Layer 2 of a small transformer language model trained on English Wikipedia (12 layers, counted from 0, width 128).
A neuron's activation on a vector x is SiLU(gate . x) times (in . x), where the dot is the dot product.

Input weights of the MLP neurons that the questions are about. A number n stands for n times 0.0074.
n38 gate: 32 8 -45 26 0 -40 -2 21 -10 -15 -12 10 5 2 -29 26 50 52 -25 34 27 -11 -14 -29 -2 14 -37 -19 -23 11 -27 29 -8 0 -30 49 -8 -10 2 9 -14 -13 5 42 -35 -41 -10 -31 34 13 -3 -35 -25 59 28 -7 -32 -13 -12 -2 1 27 -33 47 -13 -13 -9 -36 -20 9 -7 -18 45 25 -13 -3 -25 -21 -5 12 13 24 14 55 -1 28 61 -18 50 25 -5 -52 6 39 -6 31 17 19 -13 -31 -41 7 -5 6 52 42 40 25 -7 -16 19 -45 48 -11 -38 0 -59 33 -30 -32 -11 -29 -43 19 -14 -20 -39 7
n54 gate: 20 23 -1 21 7 4 23 -24 -35 -17 -28 42 28 12 40 -19 -22 -8 26 -35 37 -28 -32 -8 19 15 -48 31 -4 -2 1 5 28 24 -13 19 30 -14 -2 -48 43 -12 -4 -23 -1 -13 -5 17 32 -22 4 37 -3 -14 12 -47 -49 10 15 10 -65 -38 26 16 -33 33 4 15 16 35 3 -21 -32 7 -5 25 -32 13 1 -22 -1 -27 -52 -8 13 31 -10 -45 3 -15 35 14 51 -23 -6 54 -19 11 -26 -10 4 -27 -51 -34 -27 -17 10 36 18 -5 1 6 56 -7 -10 11 -5 -22 12 27 7 -11 -16 52 -17 15 0 -17
n104 gate: 7 61 44 21 -28 25 -27 -1 35 23 -9 -9 -39 -47 -13 13 10 30 -14 -15 1 -17 7 -14 -11 4 -34 0 11 -8 -1 28 24 -17 35 -36 -14 34 -6 -7 -13 20 -24 34 -2 -10 10 3 -19 -11 -34 -4 2 43 25 -46 -14 -38 -45 6 20 -30 16 -34 -36 -24 16 -21 10 -4 -3 43 7 6 9 47 31 -1 -17 -2 -12 -47 19 -41 10 -36 19 -6 23 13 19 -19 24 -58 1 27 0 30 -12 9 -31 -25 -26 51 -13 -30 17 6 -21 -18 6 -6 -13 22 -1 14 18 -9 -10 9 -10 23 -23 -7 27 -23 -11 38
n149 gate: -23 36 37 13 -15 -24 18 15 -5 5 -14 15 21 0 4 56 -3 0 -4 -23 -45 -58 13 -19 -12 26 -30 -10 47 6 14 18 -20 -5 19 -21 35 -21 12 -24 0 6 3 16 24 30 -35 -2 56 -52 -46 -30 -17 14 29 -16 -45 -33 -49 -3 -10 2 -1 24 25 -3 8 -6 -1 -63 -28 13 8 14 9 -2 38 31 6 -7 8 20 28 33 -60 25 -27 2 25 23 -42 31 -11 -9 14 9 -50 59 -38 -20 -11 3 47 -42 2 6 26 -28 -5 -20 -6 -21 23 21 -2 25 24 7 1 7 -18 -18 33 33 33 -15 -26 24
n216 gate: 38 -4 -41 28 -35 -27 -4 11 4 -11 -2 -38 35 -21 25 -3 14 30 4 21 17 6 21 -7 -18 22 -9 4 -15 35 23 21 -6 -1 -18 -68 -24 30 7 -3 7 4 -17 32 -7 -39 -39 17 20 33 12 17 -15 14 25 -1 12 -17 7 18 10 -19 83 -28 19 -25 25 -9 -10 -48 -31 39 -22 17 34 -17 12 34 -3 27 26 -15 7 -17 10 65 10 -27 3 21 16 10 45 10 35 17 47 -27 1 -14 -33 -4 22 10 2 16 -26 -18 37 -10 15 29 38 1 -9 -36 -17 9 -35 -3 4 23 -37 3 -7 -14 -40 -4
n258 gate: -4 -11 27 16 17 2 -29 -29 6 -36 18 -10 -17 -18 -34 5 37 -2 -16 -2 -58 -17 32 -13 8 29 34 24 26 18 24 -19 -20 14 -23 -18 33 -3 9 22 11 7 7 39 -4 24 12 40 -3 11 -29 -8 2 20 23 -18 4 9 16 16 36 -62 3 -59 53 41 -12 42 37 -5 -10 -31 30 -81 -29 22 36 -1 0 -7 18 11 -3 -26 1 15 18 -39 5 36 26 79 -19 2 -9 33 -22 16 26 -51 53 -1 2 7 41 3 -2 29 2 19 -9 -47 -9 -15 7 -35 95 17 10 43 -2 18 -20 -6 -3 1 39 34
n272 gate: -10 -39 32 -29 4 -37 3 41 16 -27 5 -5 -13 17 -31 -58 -47 2 23 16 33 7 -13 -16 -12 4 9 8 -6 30 34 -53 -24 14 -18 1 15 -1 31 -13 -11 46 -7 -5 16 17 -1 -45 68 -15 -9 25 -43 13 2 -22 -31 20 7 4 33 -7 6 -39 27 28 1 12 -6 3 -9 -8 -15 32 -9 54 23 28 10 11 -15 -1 19 -25 7 14 -23 31 10 15 28 -17 -54 48 -28 -12 15 52 -9 -30 28 -37 10 -37 -14 27 21 -61 23 -16 10 -21 -54 -21 47 -19 58 16 -11 6 -15 31 -60 -1 1 7 32 -15
n289 gate: -6 -31 43 -66 -11 -16 17 10 36 -37 -3 2 21 -9 -15 -61 -23 1 20 27 16 -34 32 -11 -8 12 -23 6 -29 -5 -43 30 10 -33 -10 10 -21 34 13 1 -25 -30 13 30 -9 12 25 3 1 10 -29 -12 10 -18 26 -28 21 11 9 -10 -11 -1 -27 1 12 1 53 -6 21 -15 -21 -28 5 6 29 -14 -1 -9 29 4 4 15 14 5 37 25 -23 -13 53 36 10 -16 -1 8 32 -21 4 -8 -10 6 27 -43 10 -6 -25 -3 22 18 -26 8 -47 2 -71 7 17 8 29 -30 32 0 -3 -1 3 -19 6 -22 34 24
n38 in: -41 -9 6 -22 -15 -16 -43 -48 -17 -13 21 -27 16 -55 13 19 2 7 9 -25 -2 -8 -16 -2 -48 -28 16 -14 -25 34 32 25 51 -22 1 -4 17 -30 -13 23 9 20 7 -17 24 9 -9 29 -5 23 33 39 -4 7 -13 -16 31 -37 11 42 -19 8 16 29 -9 -29 35 12 11 37 15 3 52 5 -28 31 24 4 -21 -26 -17 -13 -53 7 30 -8 -45 17 3 -9 -7 -15 -15 -29 -6 21 -2 -30 -17 -18 -30 -4 20 34 12 4 -10 31 4 -43 41 6 17 -28 -11 24 37 -17 34 -65 12 -11 -21 11 -45 24 -16 5
n54 in: -5 -5 -34 1 -9 -1 22 14 0 -42 4 34 -18 52 -15 9 -41 32 -40 -25 45 4 -23 -28 37 24 -14 14 5 30 -41 40 52 15 -45 28 -1 -26 -5 8 0 53 -29 -26 7 -1 22 -13 -41 32 11 8 4 7 -15 -20 -17 17 19 12 -10 20 -30 -32 29 53 -15 -8 13 -14 -21 -25 3 3 -28 3 20 11 21 56 -9 19 -21 17 19 -36 27 2 -16 -18 6 -3 30 32 -7 2 -5 -32 27 1 -13 -67 -35 20 2 -27 25 6 1 -11 34 -23 3 42 22 -21 -2 -29 49 -12 25 -12 13 41 -14 14 18 29
n104 in: -4 -21 -28 4 -25 -29 -6 -36 -10 10 -25 11 -7 -2 -8 52 11 25 -48 -15 -13 39 -9 -5 22 -29 9 -22 11 54 -45 7 -1 33 35 -5 -13 -42 30 25 -2 -21 22 56 33 14 -27 24 -9 11 -18 11 0 -10 -15 -6 -31 5 29 16 5 -4 7 3 -41 34 23 -1 20 -25 17 19 16 33 -26 -1 -17 -30 15 -7 -10 4 -45 18 23 9 43 -32 41 36 25 -13 5 6 -8 -24 -21 -6 22 17 9 7 -29 -9 34 13 -4 -48 -31 -5 -21 -29 -13 -10 -60 26 -19 10 -15 -3 37 -42 8 20 25 -36 -7 -19
n149 in: 4 14 7 12 23 17 1 -46 42 -7 -2 27 -47 16 -32 -15 13 -5 6 -20 -27 17 -4 -26 -27 2 -37 26 6 44 -1 20 72 21 -32 -28 18 33 -34 26 -20 47 18 28 -8 59 33 2 6 13 -39 -36 6 -14 13 -8 4 -9 32 -13 -10 -18 7 -17 53 31 32 7 -18 -2 -21 -13 -6 -6 28 1 -27 63 34 -6 -9 4 7 5 0 15 -44 0 8 19 -17 22 22 -6 -2 0 15 -18 42 -9 -15 -25 23 2 37 1 51 -45 -17 34 29 50 30 -1 4 42 2 8 20 -43 -48 30 10 57 31 -22 -8 28
n216 in: 22 -4 1 9 1 63 -24 11 2 47 4 -20 -5 19 14 -30 -4 7 -27 -23 -5 47 -32 16 20 7 19 4 -54 -11 13 9 -1 -12 1 -24 -15 -75 -2 -15 -2 20 7 -15 -11 -1 -13 36 -11 7 39 -18 -9 14 31 -33 -35 -18 30 40 -10 -28 -21 2 17 -6 -35 -12 -16 15 50 -7 11 2 5 -10 14 -9 -6 27 -36 -6 29 -9 20 -16 -75 3 -33 3 -17 22 2 34 43 3 -41 9 36 33 40 39 -22 25 -4 -39 -20 7 -46 2 18 -9 -25 -44 36 13 60 0 24 15 20 49 -37 49 2 7 -17 8
n258 in: -25 -10 14 -29 9 16 -32 -13 -20 -26 4 -2 23 -5 8 -23 8 -2 -4 -9 -54 1 -28 18 -24 -37 12 5 -10 -20 28 19 -45 -20 35 -31 -8 -58 -38 45 5 25 -38 -20 27 -18 -21 3 -16 -28 16 12 -13 -19 4 47 34 -8 5 -7 -27 11 -21 13 1 10 30 2 -18 29 -3 47 -13 16 10 -6 4 -6 4 84 56 10 -12 -22 -48 34 -14 0 48 -6 11 -1 -15 -12 5 39 -3 11 -11 55 19 7 -13 -32 11 11 -37 42 10 53 -8 -48 23 -12 10 -18 -19 4 24 -14 -13 -27 49 -23 -6 29 30 4
n272 in: -9 45 7 32 0 43 52 -7 -26 24 -40 0 -7 22 -7 -23 -55 2 34 2 11 17 -15 -8 -26 -13 22 24 21 -3 -21 1 2 -21 -22 16 8 -4 25 32 3 11 -59 43 -47 10 -49 16 38 -29 -31 -12 -46 -25 29 32 45 -52 -55 -8 -67 -59 -34 30 37 -6 13 -7 37 -54 6 63 -45 5 -27 29 -17 11 -7 -20 34 10 11 -9 26 -10 1 -24 -3 0 2 -16 31 -16 -35 -42 0 -17 -27 35 -2 -2 -6 -2 -38 -11 22 -2 61 -16 -22 -1 -21 11 25 20 14 -10 -51 -11 -12 2 14 13 34 6 8 -13
n289 in: -14 -11 -6 2 -14 17 -9 -14 17 -10 25 -36 -9 -16 -28 -15 -31 0 16 -25 21 -25 24 23 8 33 -5 -27 4 8 47 12 -22 -17 27 6 27 4 12 -37 -38 13 -16 -10 -5 -1 49 -39 4 4 -6 74 -9 21 9 -16 21 -29 22 30 47 6 -7 20 -15 -10 36 1 34 9 -8 8 -39 60 30 -29 -1 -25 15 36 -3 -4 -19 48 13 2 -25 22 9 -20 33 7 -29 11 37 -10 -35 25 31 22 -23 33 24 5 24 -6 -16 53 8 32 25 -22 -19 12 -5 -2 46 2 43 34 22 6 14 -8 -1 8 -23 13

Each question shows a token from some text and the vector x that enters the MLP there. A number n stands for n times 0.038.

"2": -23 2 9 -2 -13 1 -8 -26 -31 -17 0 -2 21 -24 -32 -7 -22 9 -33 25 33 -9 -17 -23 -2 46 36 -33 0 -13 5 8 4 21 26 -16 -18 29 -2 7 -36 -19 -24 3 -20 9 33 39 18 15 -13 53 20 -13 4 3 -32 -3 8 -34 -33 -11 -24 -11 -25 -10 -15 37 -29 -16 -6 56 -18 -27 30 -25 -19 3 -8 -18 18 -12 3 38 -7 -52 -1 16 -27 -12 -7 10 -17 7 22 -19 9 -56 -34 -15 -19 -16 9 -11 -28 21 -6 48 11 9 25 29 19 -39 -14 22 34 -11 -28 -52 -43 24 68 -5 -24 2 24 3
The three highest activations, in order: n104, n289, n54

" B": -7 5 35 14 -1 11 2 -11 -11 6 -21 0 31 -16 -41 14 -6 14 -33 -12 10 3 -79 -35 -11 33 8 -33 -7 3 -18 10 -3 -2 14 -28 9 22 8 41 22 -6 3 -1 6 25 -9 23 -20 39 17 45 23 -1 -29 31 -21 -10 4 -14 -14 -15 -13 17 -17 21 5 33 -43 6 4 40 -14 16 9 12 -7 10 -30 -25 64 -33 -16 47 -12 -18 -36 4 -12 -9 -7 1 -47 24 18 -56 -16 -20 25 -9 -32 8 -13 -34 -36 18 -9 28 -16 5 -9 -13 -38 8 -31 1 -14 4 -28 0 -71 7 24 -7 -24 -15 10 13
The two highest activations, in order: n54, n216

" le": 26 16 9 23 36 19 -1 -38 -19 8 -2 21 45 -15 8 -31 -15 -6 1 -27 58 0 -44 -32 16 25 33 13 -8 -6 -6 10 -15 0 5 -7 1 5 30 -6 28 13 -8 10 -18 -7 -23 0 -5 23 3 7 20 16 -27 30 -67 26 11 14 -13 -6 2 0 13 -18 9 8 -46 5 -2 60 -16 -5 -3 7 -37 -14 1 -34 -14 -35 -5 29 4 -23 -20 22 -42 24 11 48 -58 45 2 -8 31 -23 -2 -24 -25 -2 14 -23 22 45 -13 13 -31 -4 -37 12 -28 12 -24 41 -11 30 -14 0 -37 46 22 3 -8 -6 -9 33
Which neuron lights up most? n258

"is": -6 -8 21 5 -4 -28 41 -36 0 -4 13 -21 48 -22 -18 16 -22 -41 -54 48 15 41 -28 -81 -6 38 5 5 6 9 -5 21 -32 1 -4 -14 -43 22 14 22 -23 31 -6 -34 -16 -15 -23 36 -11 10 -13 13 34 2 2 26 -45 19 37 12 -14 -10 -12 -34 2 -2 -35 -6 -22 -26 -10 21 -6 17 -25 -27 -25 -8 -2 -18 1 -24 -7 12 5 -23 -10 36 -18 2 -5 29 0 22 32 1 -11 -1 23 -9 -31 -29 -18 -10 -5 15 4 27 -31 20 -6 36 -19 4 9 22 22 7 -13 -16 25 4 36 -31 -51 -18 -4 -1
The most active neuron and its activation: n216, at about 1.1

"M": 18 -8 17 35 33 -5 -42 -7 -26 -23 24 4 12 -4 -44 -1 -4 1 -56 14 32 3 -18 -37 -3 24 -29 2 -26 -23 -6 0 -2 22 43 -22 -24 24 -20 15 -33 28 -2 15 10 36 40 17 -2 11 23 21 -2 8 -11 11 -28 -10 -7 -25 -7 -14 -38 -3 7 -1 2 52 -30 18 -17 46 9 17 -5 -32 -20 14 -30 -11 50 -4 10 25 -23 -34 -13 -28 -33 -34 20 -15 -39 16 41 -42 -49 -27 -12 28 -5 -16 -13 8 -20 11 11 24 -11 -9 -16 15 -25 35 -8 12 28 22 -6 8 -29 6 41 -33 -21 -31 14 5
The two highest activations, in order: n289, n38

" se": 3 23 3 6 19 14 -34 -28 -19 8 13 17 32 9 -31 7 -15 -3 -23 12 40 6 -22 -52 -1 50 -1 31 -6 0 -20 -25 -3 -22 32 -4 11 37 -10 4 1 0 -49 7 18 -6 6 31 2 -14 7 14 27 2 -18 23 -29 31 51 8 -27 6 21 12 -43 -13 -14 39 -32 -24 3 57 -19 -2 -2 9 -47 2 -33 -25 -23 2 -4 26 -28 -10 29 41 -49 14 -16 16 -40 27 12 -2 5 -35 31 5 -17 -43 29 -12 24 18 -35 4 -33 18 -24 19 -36 7 -44 22 6 45 1 -2 -7 28 13 -6 -5 25 13 2
The two highest activations, in order: n272, n258

"ire": -4 -13 7 18 42 8 -27 -7 -33 21 -10 1 32 -35 -23 -34 -19 6 2 4 -6 12 -27 -41 -6 -15 19 -11 -21 -28 -18 4 -31 9 9 -5 -19 21 22 17 -26 28 -4 -2 -42 -8 -15 4 5 -39 2 42 -2 -9 -32 5 -58 8 40 14 -12 4 -17 0 11 -2 -48 4 -16 -15 18 43 -16 16 -17 -36 13 -32 0 -14 4 19 -24 57 8 -15 -2 18 -5 21 -28 31 -10 27 49 -36 -3 -22 -32 0 -15 4 -31 -6 -30 52 -2 10 -20 -36 -21 18 -14 -27 3 53 26 17 -10 0 -7 -45 45 -39 -27 -10 2 31
The three highest activations, in order: n54, n289, n38

"===": -14 15 24 14 23 -4 1 -16 -9 -46 -8 -38 24 -28 -51 4 -3 14 -27 5 31 6 -40 -16 -3 13 19 35 8 25 -30 -10 -20 38 22 9 -25 34 -23 30 4 17 -3 -24 -29 23 -15 28 -3 16 9 12 23 16 -2 30 2 16 12 2 -8 -2 -2 35 -37 3 9 37 11 -19 9 31 -1 42 25 -7 -22 -1 -27 -34 27 -12 -5 71 -24 -26 -37 37 -47 13 14 -15 -19 57 5 8 29 -16 -15 -5 -16 -16 -9 -23 -1 -27 23 48 -23 24 -23 8 9 -45 -1 22 53 19 10 -16 -15 41 14 -18 -41 -18 5 19
The two highest activations, in order: n289, n38

" a": -28 17 -6 12 27 10 -10 -17 -9 -13 -31 19 36 -9 -13 5 2 -9 -13 -11 37 19 -12 -58 21 18 26 14 -6 8 -9 22 11 17 5 -34 -16 2 -14 27 -11 2 -31 -7 -19 5 28 32 1 22 6 35 38 -13 -10 22 -6 21 18 -2 9 4 12 24 -15 4 -9 36 -30 -19 10 42 -44 -7 -19 -6 -63 -5 -22 -18 14 -32 17 29 5 -33 -15 22 -42 -18 -23 11 -29 2 34 -5 4 -41 6 -40 -38 20 0 -44 41 35 26 6 -1 10 -25 19 -53 -10 7 29 8 -7 -6 -34 -59 32 -3 -5 -32 -5 13 23
Which neuron lights up most? n258

"s": 14 -8 8 -10 -2 -21 -28 -43 -5 21 -14 21 31 -26 14 2 23 -29 -29 15 23 41 -48 -64 18 26 -31 -12 9 -3 -8 -23 -49 5 8 -1 -32 0 -46 28 0 36 -2 -5 1 13 -19 35 9 12 10 16 54 -8 -17 15 -15 7 -31 -28 -2 -22 -30 -22 3 11 -45 38 -13 -9 -3 30 -24 2 -23 -12 -11 -15 -5 -22 13 0 -16 72 -7 -23 1 54 -6 23 10 -9 -2 -6 28 16 -2 26 -16 29 -63 -3 -12 -15 9 11 -14 45 -36 22 26 24 -18 -13 20 -2 38 -6 2 -11 6 14 15 -25 -5 -14 3 15
Which neuron lights up most? n272

"al": -10 -8 22 -4 16 12 15 -43 -35 15 -20 24 10 -15 -8 13 31 23 -27 -22 25 -17 -32 -12 28 2 -24 -21 12 -38 12 -42 -19 4 36 -30 -5 26 12 17 -1 27 -18 -34 -18 0 -20 7 32 -2 -1 33 43 23 -31 54 -22 13 -25 -9 -11 -27 -11 -4 -8 28 -14 30 -9 11 17 36 -15 14 -31 4 -23 13 0 -24 -6 5 20 2 -37 -34 -25 43 -10 30 -12 39 -53 -26 28 -6 8 -21 -11 -33 -41 22 -22 -4 -33 49 8 10 -35 12 9 8 -32 -2 -31 15 30 21 -23 -22 4 -4 1 -35 -14 -22 -8 67
Which neuron lights up most? n54

"hed": -11 0 -27 13 12 27 21 -13 -26 -7 -4 9 14 -41 -32 -19 61 7 -7 -34 -6 45 -23 -20 20 37 37 25 11 27 0 17 6 -16 7 -26 4 23 -10 56 -15 19 15 10 -22 27 -42 22 27 16 41 11 14 -16 1 37 -11 14 -17 32 26 0 11 2 10 48 -8 12 -19 -4 -5 9 -5 -18 9 -17 -18 -30 -26 -25 33 -5 -8 57 30 -30 -44 35 -28 -34 -4 -19 -1 12 15 -15 19 11 -23 -10 -38 -37 -5 16 -13 -14 -43 12 0 11 2 5 -34 -9 -33 13 40 7 -2 -19 -16 -24 28 -36 -26 5 35 59
Which neuron lights up most? n258

".": -26 17 -23 -7 8 -16 4 -44 -7 -17 10 -3 33 -29 -32 -12 1 -21 -15 -26 30 8 -33 -31 -16 30 32 16 -8 16 -16 2 -20 7 14 -11 -19 33 -20 32 -8 -8 9 -18 -7 17 -12 26 -8 10 -18 22 10 23 22 17 -41 15 18 -12 -11 -14 -13 -23 -6 -10 -2 29 -43 -24 5 48 -23 12 10 -13 -36 16 -30 -29 -13 4 5 54 -23 -44 24 33 -31 3 19 6 8 51 12 -26 -10 -14 36 -3 -27 -26 -3 -31 -7 14 -23 51 6 32 0 -7 -19 1 24 38 8 -7 -9 4 -17 19 20 -38 -63 -23 26 33
Which neuron lights up most? n289

" and": -31 -14 23 12 -3 4 3 -14 -33 -23 9 -10 44 -38 -8 -26 6 5 -38 -7 17 24 -44 -36 9 27 22 3 1 37 -18 -23 20 12 -1 -16 -27 7 14 22 -2 -4 -8 12 -21 18 31 44 31 1 -30 18 39 -13 30 -1 -28 28 -7 2 -18 5 -19 -4 -3 -20 -7 2 -40 -3 4 35 -65 33 20 -12 -20 0 -2 -31 -3 2 -8 44 -22 -23 -6 16 -37 16 14 2 -21 3 45 -21 -1 -4 4 -17 -34 -30 11 -29 -27 11 -22 38 -5 6 -26 13 -13 -13 13 26 9 19 12 -25 -33 -2 18 -3 -26 -15 49 39
The most active neuron and its activation: n289, at about 2.3

"p": 0 -18 3 -3 -10 -30 21 -33 20 1 -8 13 4 -43 2 10 18 -6 -33 8 -3 15 -38 -50 -17 15 -1 -2 1 -20 -9 14 -22 22 -11 -14 -29 7 -36 36 -1 30 5 35 -61 63 9 39 6 -19 -6 16 22 -17 14 27 -11 -3 10 12 -2 5 48 -7 -26 -6 -6 27 -32 -13 -22 32 -15 -8 22 -15 -14 5 -2 -30 24 7 -9 -5 -22 -33 -18 30 -44 -6 -6 -19 -3 -23 9 6 -14 -23 -2 34 -52 -8 -30 9 28 -9 -5 28 -39 3 37 38 -35 -12 -20 21 41 7 -21 0 -29 12 68 -21 -2 -25 37 1
Which neuron lights up most? n104

"us": 24 -20 12 17 17 -17 10 -23 14 6 2 13 43 -22 -26 -1 16 -6 -11 21 -9 23 11 -69 25 34 7 -43 14 -9 -28 17 -25 20 24 -24 -36 27 -7 -4 6 20 -53 -16 -12 -12 4 57 -16 9 -10 35 8 2 -16 -20 -16 5 -12 9 13 -5 2 0 -26 13 -59 13 -14 20 19 52 -8 7 -69 -36 -25 0 -21 -19 -24 -6 -6 52 -21 -16 33 43 -6 -35 13 17 -29 16 26 8 -4 -21 0 1 -31 0 -17 -8 4 30 16 41 -36 -6 -3 -8 -5 -7 -4 -6 22 -12 -19 -8 -19 -13 37 -31 -7 14 30 27
The most active neuron and its activation: n149, at about 0.99

"o": -8 -45 22 -3 -25 -34 16 -1 -7 -24 -4 -10 28 -28 -45 -17 4 -23 3 -4 -9 7 -33 -29 -19 46 -4 25 22 37 -16 14 -28 -6 -16 -34 -4 19 -12 20 -32 28 -28 -29 -21 -12 -18 78 -10 17 6 25 21 3 10 5 -37 24 26 -8 -25 -14 10 -23 -44 -6 -2 5 -18 8 10 46 -14 19 4 -27 -7 -27 7 -20 -7 -29 -35 44 -11 -14 9 48 -37 -19 21 20 -8 12 16 7 -12 -17 -13 -8 -18 -44 8 -41 7 14 -10 41 -25 25 28 14 2 11 -27 26 11 36 -10 -9 -13 10 62 -5 -16 12 25 9
Which neuron lights up most? n54

"9": -29 -26 -14 -5 -10 21 -6 -20 -23 -23 -23 -6 12 -12 -58 1 -47 -2 -28 26 29 15 -28 -42 -28 44 1 9 4 3 -23 -4 -2 -13 7 -7 -21 34 -25 22 -24 -11 -5 3 -34 -10 -3 65 -5 -8 -38 41 9 7 24 29 -44 12 25 -35 -4 5 -10 8 -33 1 5 24 -18 9 4 28 -30 2 21 -17 -6 14 -16 11 41 -5 7 8 -1 -53 10 24 -33 14 -22 14 -10 35 27 -17 31 -43 -19 8 -50 -10 -18 -32 -12 18 -18 16 -10 20 5 -6 3 -8 -44 39 35 4 -32 -21 -41 20 39 -19 -12 6 -3 33
Which neuron lights up most? n289

"ro": -11 -23 20 22 -14 13 11 31 -15 31 24 24 37 -37 -53 -55 -11 7 -24 4 19 -15 -28 -12 -16 36 15 13 -7 11 -8 -14 -29 -19 -30 -25 -6 22 44 2 -27 38 -4 -21 -18 -15 5 53 1 13 -9 9 -2 12 -28 19 -47 12 10 -13 -46 -37 14 -8 9 -23 -11 5 -16 20 9 24 -14 -9 15 -27 6 -32 2 -25 3 -18 -19 43 4 -7 -24 46 -37 10 4 -1 -9 -4 12 -1 13 -46 -8 -6 -8 1 17 1 13 -30 12 66 -30 5 30 24 -30 -11 -31 0 -3 28 -10 -10 -35 64 42 -2 -27 -30 17 -7
Which neuron lights up most? n216

"d": -44 -16 -2 11 -5 4 40 -6 31 -4 -19 -11 28 -37 -27 -14 -3 1 -25 11 -2 26 -50 -39 -18 18 -18 13 10 6 -14 7 3 20 19 -27 -26 1 -24 17 -17 43 7 15 -6 29 12 49 20 -19 15 17 23 8 24 45 -26 13 -20 5 0 19 10 -31 -47 35 8 42 9 -18 16 11 10 1 5 8 -27 -19 9 -28 35 -14 -21 45 -3 -45 -3 38 -24 14 -36 6 0 -9 30 -39 -9 -17 -5 0 -17 -18 2 33 5 -4 -10 19 -8 -1 42 28 -27 -33 -10 17 16 26 1 -17 -48 17 36 -27 -22 -20 32 35
Which neuron lights up most? n104

" he": -7 -8 -25 17 19 12 -45 -34 -25 -26 -5 16 37 -33 10 -4 -15 -5 -22 4 5 9 -49 -75 9 29 21 13 -23 20 -4 -12 -24 0 19 7 -7 20 3 20 -8 -5 -17 5 -24 -29 23 38 4 2 3 16 25 7 4 17 -21 3 19 33 -10 8 2 17 -14 -9 -12 32 -35 -25 11 37 -48 11 7 -18 -42 -13 -1 -27 12 -27 -12 12 -14 -37 2 9 -74 19 25 39 -36 8 22 -30 6 12 16 -28 -38 -4 11 -25 -9 8 17 30 -14 4 -4 3 -29 21 -17 37 -22 41 -8 9 -43 26 23 -14 -39 5 22 12
Which neuron lights up most? n149

"c": -9 -18 39 -2 -7 -12 21 -21 25 -3 9 18 20 -26 2 -22 -1 1 9 -15 17 28 -28 -21 -15 14 -13 -21 13 8 4 38 -31 35 -40 -19 -13 -7 4 12 -19 35 -10 0 -58 24 20 41 -19 -10 -14 6 6 -13 42 30 -36 -5 -12 -3 16 1 14 4 -23 -8 -7 12 -32 -5 0 24 17 -7 -6 1 -41 -13 -26 -26 33 -13 -15 28 -2 -38 -37 56 18 18 -17 30 -34 65 35 13 -4 -4 -22 -10 -30 -2 -35 -26 3 -47 3 34 -24 12 2 24 -30 15 -18 3 24 27 -12 -12 -50 13 33 -33 -22 -20 53 22
Which neuron lights up most? n289

" for": -29 19 -14 21 22 -7 -20 -32 13 -9 -4 20 45 1 -3 -1 -30 8 -1 20 38 22 -13 -24 -15 5 47 39 8 21 -28 -9 6 -19 31 -10 2 29 8 28 21 15 -7 -18 -2 15 13 52 -13 5 -19 26 31 9 0 15 -31 25 4 13 -19 -1 -5 10 8 21 -1 29 -18 -12 -8 33 -58 37 -8 21 -28 -26 -45 -19 7 -4 16 54 -25 -28 5 22 -18 -17 -7 -1 -42 -3 42 8 11 -30 -26 -20 -19 -30 19 -43 -11 1 -17 20 -29 -10 -12 8 -38 5 -29 30 20 27 1 5 -44 27 25 -12 -31 -16 19 3
Which neuron lights up most? n216

" M": 2 -14 20 47 10 1 -52 -17 1 -13 -9 6 19 -4 -45 0 10 3 -42 -1 29 21 -46 -24 3 46 -21 -8 -6 -9 4 -21 -3 15 24 -37 -15 17 2 15 -5 1 -11 5 3 15 9 31 -19 19 18 41 13 6 -6 -10 -24 5 34 -15 -24 -28 -25 -5 -5 -11 -7 36 -56 -13 -21 39 -9 12 -2 4 -30 15 -41 -10 60 -12 1 55 -14 -34 -30 -12 -11 -8 -2 6 -23 19 12 -59 -63 -30 -3 3 -26 -11 -29 -21 -22 1 8 35 -30 4 -7 -2 -29 29 1 36 3 18 -4 7 -46 14 23 -35 -12 -10 25 -8
Which neuron lights up most? n104

" in": -35 -18 21 2 20 -1 -22 -11 18 -4 22 7 58 -6 -2 5 -6 12 -30 4 32 10 -25 -19 6 24 26 25 8 -3 3 21 2 -5 33 -1 0 1 12 14 -39 10 -18 -17 -8 2 -19 26 -6 -10 -9 7 23 12 2 65 -24 40 33 -22 -6 18 -5 -5 -5 21 2 43 -21 -16 -3 37 -48 31 -18 -3 -29 3 -44 -33 17 -20 5 72 4 -23 1 29 6 10 15 28 -24 9 23 11 -17 -11 0 -26 -40 -15 -4 -13 -34 -8 -25 33 -11 2 8 26 -31 -19 -28 46 23 13 -6 -22 -64 17 10 -22 -42 -19 14 -1
The three highest activations, in order: n289, n216, n54

" has": 13 7 3 10 -29 5 -12 -16 -30 -11 6 2 44 -22 6 -18 23 -51 -16 -16 29 23 -9 -72 33 30 38 0 13 -20 -16 -4 3 -41 15 -35 -13 9 -18 33 -6 18 -16 -1 -4 15 15 21 -23 35 -2 23 5 9 11 9 -18 -14 -16 41 -24 48 -19 11 21 12 3 39 -27 10 0 39 -35 4 4 20 -35 14 -6 -34 -5 -1 8 70 -11 9 11 6 -25 13 3 2 -15 48 34 12 21 28 15 -12 -57 -30 -4 -8 -11 -5 -2 39 0 -12 -1 1 -23 -12 11 22 8 20 -14 -40 -11 47 16 -30 -37 -8 16 -8
The three highest activations, in order: n38, n216, n104

"id": 13 19 19 -12 -31 -8 -10 2 -5 -4 18 -22 32 -3 -11 16 25 -1 -24 -8 2 56 -38 -24 48 -41 -10 -2 42 -12 5 4 -52 25 34 -28 -18 4 30 1 -22 22 -23 -19 -9 1 19 42 14 -29 -19 17 13 32 -25 40 -34 38 -30 -13 1 16 -33 -49 6 44 -4 21 -11 30 8 39 -23 -6 -18 -9 -27 8 22 4 27 2 18 54 -10 -25 -12 -24 2 1 14 27 -10 11 32 -27 -10 -29 -18 10 1 -21 -27 -31 3 20 -11 7 -33 12 -7 11 -20 8 -29 18 0 4 -46 7 -52 40 52 3 -35 -9 20 -1
The most active neuron and its activation: n38, at about 1.2

"or": 10 -13 -38 1 -2 -10 5 -30 -29 -31 -41 -11 38 -12 -27 4 11 27 23 1 22 28 -22 -24 -15 20 3 -11 2 -11 -32 -24 0 10 -5 -3 -34 25 13 26 -10 19 4 -37 -59 41 10 37 19 16 27 32 9 -27 -49 0 -26 27 -29 3 -29 -25 -21 10 -21 21 -14 10 -6 -47 -8 44 -8 -11 -23 -30 -22 -7 -3 -11 11 -6 -26 47 -1 -23 -27 -10 -46 -24 12 10 -3 -6 52 4 -11 -44 -4 -35 -13 -25 13 -12 -17 1 3 22 -50 3 16 18 -16 -45 -7 21 19 35 -10 -22 -11 3 57 -33 -27 -19 34 4
The three highest activations, in order: n54, n258, n216